Layer 11 of a small transformer language model trained on English Wikipedia (16 layers, counted from 0, width 128).
Take only the direct path to the model's output, skipping the later layers: a vector added to the residual stream pushes a token's score in proportion to its dot product with that token's output vector.

Output vectors of the tokens that the questions are about. A number n stands for (n - 500) times 0.0026.
"pt": 285 548 350 541 542 380 470 667 716 540 476 568 487 740 478 426 397 564 749 425 765 260 697 498 371 523 729 491 428 476 462 770 565 400 510 436 602 503 413 432 404 446 418 417 573 564 681 664 462 633 702 334 305 699 604 275 421 482 699 516 539 519 475 483 726 628 402 541 377 329 624 586 661 584 547 688 501 689 405 342 452 508 509 445 495 311 522 657 341 560 567 286 447 606 399 445 531 483 566 610 638 491 417 592 230 464 292 589 474 455 479 592 374 761 447 518 366 134 189 551 314 345 766 164 557 447 463 529
"kka": 421 511 594 537 451 413 523 521 596 600 676 668 508 589 389 676 495 562 395 633 475 582 481 477 414 582 400 464 447 592 433 581 549 499 584 419 628 485 535 425 582 595 635 242 505 527 550 782 469 547 529 502 502 562 502 372 399 601 552 533 659 370 442 505 435 629 311 552 711 299 299 564 607 370 435 379 492 517 633 441 467 287 544 404 561 385 372 280 431 536 495 463 492 532 447 412 588 524 720 697 565 573 637 698 195 352 474 570 235 650 359 492 385 400 651 492 446 495 586 443 656 389 524 388 561 495 378 324
"ify": 301 458 387 512 591 447 628 358 338 371 527 847 538 799 604 392 536 493 459 505 430 534 546 587 401 344 375 696 473 507 649 552 339 208 550 570 259 562 602 493 538 611 629 428 642 437 511 392 682 653 273 303 403 20 526 458 292 430 905 230 456 522 664 428 665 713 497 509 527 423 518 525 626 544 692 525 455 553 436 391 587 552 475 627 704 572 392 301 370 217 509 844 257 623 372 236 531 485 522 410 432 672 583 662 543 649 249 548 647 410 568 616 330 489 470 397 394 473 410 584 506 505 592 580 604 656 443 601
"\",": 447 664 435 391 335 490 607 420 426 460 711 560 273 519 586 714 515 574 682 461 525 510 440 713 362 491 406 371 137 429 491 454 322 579 526 485 517 617 648 420 320 443 446 717 609 574 407 511 473 441 406 216 583 656 744 474 418 405 604 336 521 363 445 381 330 593 287 557 494 438 512 491 763 298 584 599 502 539 541 544 762 572 504 818 465 476 453 464 654 670 508 476 490 550 455 336 412 373 608 551 617 692 538 573 429 556 573 415 553 601 460 553 251 504 549 304 381 632 598 369 545 356 544 595 534 390 454 560
"ize": 470 632 376 539 577 411 495 536 450 379 418 534 625 824 542 315 412 373 594 589 458 414 470 688 443 499 347 575 495 460 506 471 472 263 528 292 252 487 715 375 325 402 662 318 638 417 507 342 706 615 430 361 515 354 625 419 297 433 777 575 597 560 554 596 384 763 433 687 502 465 468 560 511 553 416 554 484 615 531 652 849 358 631 325 510 582 277 588 521 385 633 541 279 478 285 315 589 575 634 388 513 385 720 514 537 484 316 508 514 478 686 502 470 589 449 539 219 656 464 534 506 645 739 533 593 453 506 301
"it": 521 310 600 468 444 535 443 417 487 578 467 648 561 614 632 376 430 615 556 346 320 428 359 630 576 393 452 492 420 480 505 384 339 318 505 281 422 492 496 630 321 685 645 369 571 444 779 430 771 505 281 329 352 506 603 398 387 401 633 562 368 478 463 499 639 411 541 437 638 439 556 575 509 556 415 508 516 635 438 489 380 412 595 447 468 439 441 556 364 496 521 546 589 447 502 458 377 505 394 365 671 620 523 627 669 502 585 528 434 550 698 499 651 641 321 550 479 466 750 688 492 438 532 632 597 295 505 706
"ner": 281 219 456 485 250 681 475 588 413 437 687 575 518 395 319 404 423 435 586 715 433 446 642 427 531 512 614 450 567 473 508 537 452 332 542 574 441 428 662 473 413 155 609 441 544 542 474 550 465 473 403 321 108 508 455 467 612 586 509 591 481 479 597 389 497 532 379 538 631 406 454 612 509 612 436 507 492 426 739 410 317 582 333 420 537 540 514 444 599 218 598 447 555 474 504 479 507 436 787 580 690 681 489 532 355 623 551 487 559 716 598 418 649 517 455 634 497 702 297 691 415 548 469 646 503 654 494 517
"men": 603 423 414 535 515 582 708 480 488 500 504 725 444 463 479 461 487 686 519 398 518 616 456 522 471 417 670 500 417 465 380 455 520 721 441 576 500 252 556 430 333 558 619 347 361 545 761 458 500 706 710 225 453 614 398 481 428 595 115 610 471 483 241 420 525 394 422 767 514 417 693 513 673 578 449 594 525 375 608 536 358 489 518 521 595 718 400 529 483 458 513 598 507 413 557 413 571 455 473 462 585 586 463 500 348 468 432 571 614 541 401 507 435 705 456 744 408 467 336 459 469 377 377 318 583 449 422 639
" Ann": 453 480 351 526 485 364 522 480 573 412 607 428 421 617 504 403 608 506 495 536 637 315 375 490 408 638 515 441 456 495 509 509 513 494 586 395 461 310 368 520 578 411 540 637 644 478 407 468 502 518 460 533 547 638 438 572 467 432 542 660 555 624 602 388 474 461 492 529 615 468 470 673 533 502 403 520 454 273 458 435 510 581 458 625 551 466 426 541 392 554 506 480 403 616 340 532 468 596 404 542 494 490 495 490 453 543 575 551 559 601 494 463 591 598 482 448 455 492 372 640 499 545 513 434 549 458 611 501

Each question shows what one neuron of this layer's MLP adds at an activation of 1. A number n stands for (n - 500) times 0.00079.

n310: 481 619 427 418 587 506 612 574 427 549 527 633 326 623 401 511 626 389 616 435 437 581 455 417 442 606 475 459 522 382 679 549 623 383 622 657 468 580 381 394 623 462 554 418 631 709 457 730 461 360 565 601 474 411 444 576 569 567 397 481 590 448 497 463 534 485 352 214 517 371 556 446 620 287 666 456 606 628 529 395 610 260 494 536 457 652 593 598 402 389 615 488 500 601 551 573 545 361 491 443 429 564 385 603 359 460 506 660 512 582 644 274 468 379 346 426 555 473 652 644 552 431 267 488 428 432 415 481
Which of these tokens does it push up most? "kka"

n393: 545 543 447 475 451 488 242 529 585 608 289 539 453 432 473 440 554 467 390 508 336 484 625 491 336 512 359 422 503 549 442 515 503 472 577 541 536 562 619 556 471 625 637 497 375 503 538 438 491 412 521 338 500 413 654 608 461 480 418 485 335 477 371 690 542 483 433 620 395 630 443 571 635 389 509 506 419 582 375 565 573 446 551 404 666 484 384 780 392 446 491 482 532 690 454 579 585 638 571 645 579 513 347 441 537 578 435 281 606 679 345 614 566 596 354 509 723 583 319 440 515 372 385 373 369 489 574 524
Which of these tokens does it push up most? "men"

n248: 426 352 485 319 508 782 327 484 603 455 539 475 558 571 486 541 599 425 495 387 647 436 667 339 508 701 587 621 570 549 508 568 550 539 550 518 454 334 558 425 579 525 543 549 399 454 503 448 351 516 623 577 514 430 426 347 447 492 382 347 495 586 649 490 452 508 584 626 456 374 679 434 421 599 382 593 575 556 322 461 430 492 611 597 460 515 468 479 591 520 439 513 480 317 495 470 304 546 574 509 538 554 521 325 686 494 445 530 423 469 448 568 530 436 477 538 448 523 465 469 388 592 569 563 434 513 550 382
Which of these tokens does it push down most? "\","

n175: 497 511 536 464 469 503 544 511 433 457 418 624 511 562 586 490 420 412 552 508 563 457 581 645 520 481 589 643 475 539 542 433 395 588 432 436 418 557 467 554 495 596 486 391 606 453 562 449 497 522 586 464 365 543 573 465 416 521 601 619 692 583 304 546 590 555 581 473 343 527 500 345 621 446 458 434 491 503 497 610 588 432 417 338 429 682 611 472 534 366 687 448 384 546 563 533 489 476 390 376 453 437 423 518 430 310 530 503 482 600 623 349 461 417 532 363 532 709 347 495 620 509 774 428 306 580 480 384
Which of these tokens does it push up most? "ize"

n418: 507 519 389 502 671 405 555 493 488 541 472 523 575 512 408 462 515 512 405 541 500 457 355 483 636 665 558 362 613 512 429 371 411 535 532 574 379 594 636 454 399 439 460 640 578 596 515 449 485 537 546 565 465 607 558 438 646 543 515 431 538 428 474 416 566 619 486 392 477 349 374 558 522 646 516 478 704 437 444 517 510 493 562 437 464 551 699 384 429 425 422 653 521 312 531 431 480 425 596 318 519 500 481 315 397 444 469 448 514 611 588 578 522 414 348 440 528 521 514 493 557 582 521 539 478 578 520 502
Which two tokens does it push up most, strongest first? "ner", "ize"

n34: 351 596 417 491 539 529 231 353 390 627 629 515 541 641 396 538 474 651 532 497 519 500 608 497 586 579 506 282 487 523 408 313 414 421 497 431 519 575 525 407 447 503 610 586 546 406 535 497 447 326 534 567 454 360 629 649 500 363 433 484 594 519 407 584 342 421 497 584 444 566 564 381 516 533 506 599 651 461 487 375 469 743 490 464 456 660 519 612 493 591 525 566 347 338 454 664 266 595 807 432 424 619 356 751 418 400 560 249 423 442 550 473 449 447 628 373 518 728 648 509 503 523 402 500 329 679 487 577
Which two tokens does it push up most, strongest first? "\",", "ner"

n509: 363 538 567 435 550 326 497 474 574 361 512 436 438 652 485 443 342 412 672 491 638 389 465 542 465 531 507 512 519 566 399 656 686 610 505 379 579 521 565 468 410 572 495 350 479 555 522 538 480 490 464 390 542 526 522 540 486 547 508 498 629 588 431 566 392 569 643 571 504 556 481 435 488 587 477 401 536 502 465 507 432 421 522 452 550 564 466 649 555 542 649 555 577 714 484 368 542 481 456 552 557 506 589 428 560 398 533 395 486 449 524 408 520 528 540 574 545 384 423 549 316 467 467 388 507 580 535 351
Which of these tokens does it push up most? "pt"

n15: 582 622 399 433 503 418 531 458 520 466 679 497 483 553 439 581 500 733 440 497 489 584 731 456 521 489 677 601 624 485 475 458 511 618 509 455 502 480 326 524 472 458 363 492 472 285 344 630 524 512 556 490 394 199 693 219 378 402 494 546 458 559 343 433 494 375 469 489 511 604 513 530 438 603 481 417 516 646 449 447 564 415 587 506 443 544 358 471 616 429 582 455 500 607 517 538 520 505 568 497 687 533 472 481 600 692 503 656 412 390 430 330 555 473 420 471 658 361 393 475 506 659 475 551 554 452 512 517
Which of these tokens does it push up most? "pt"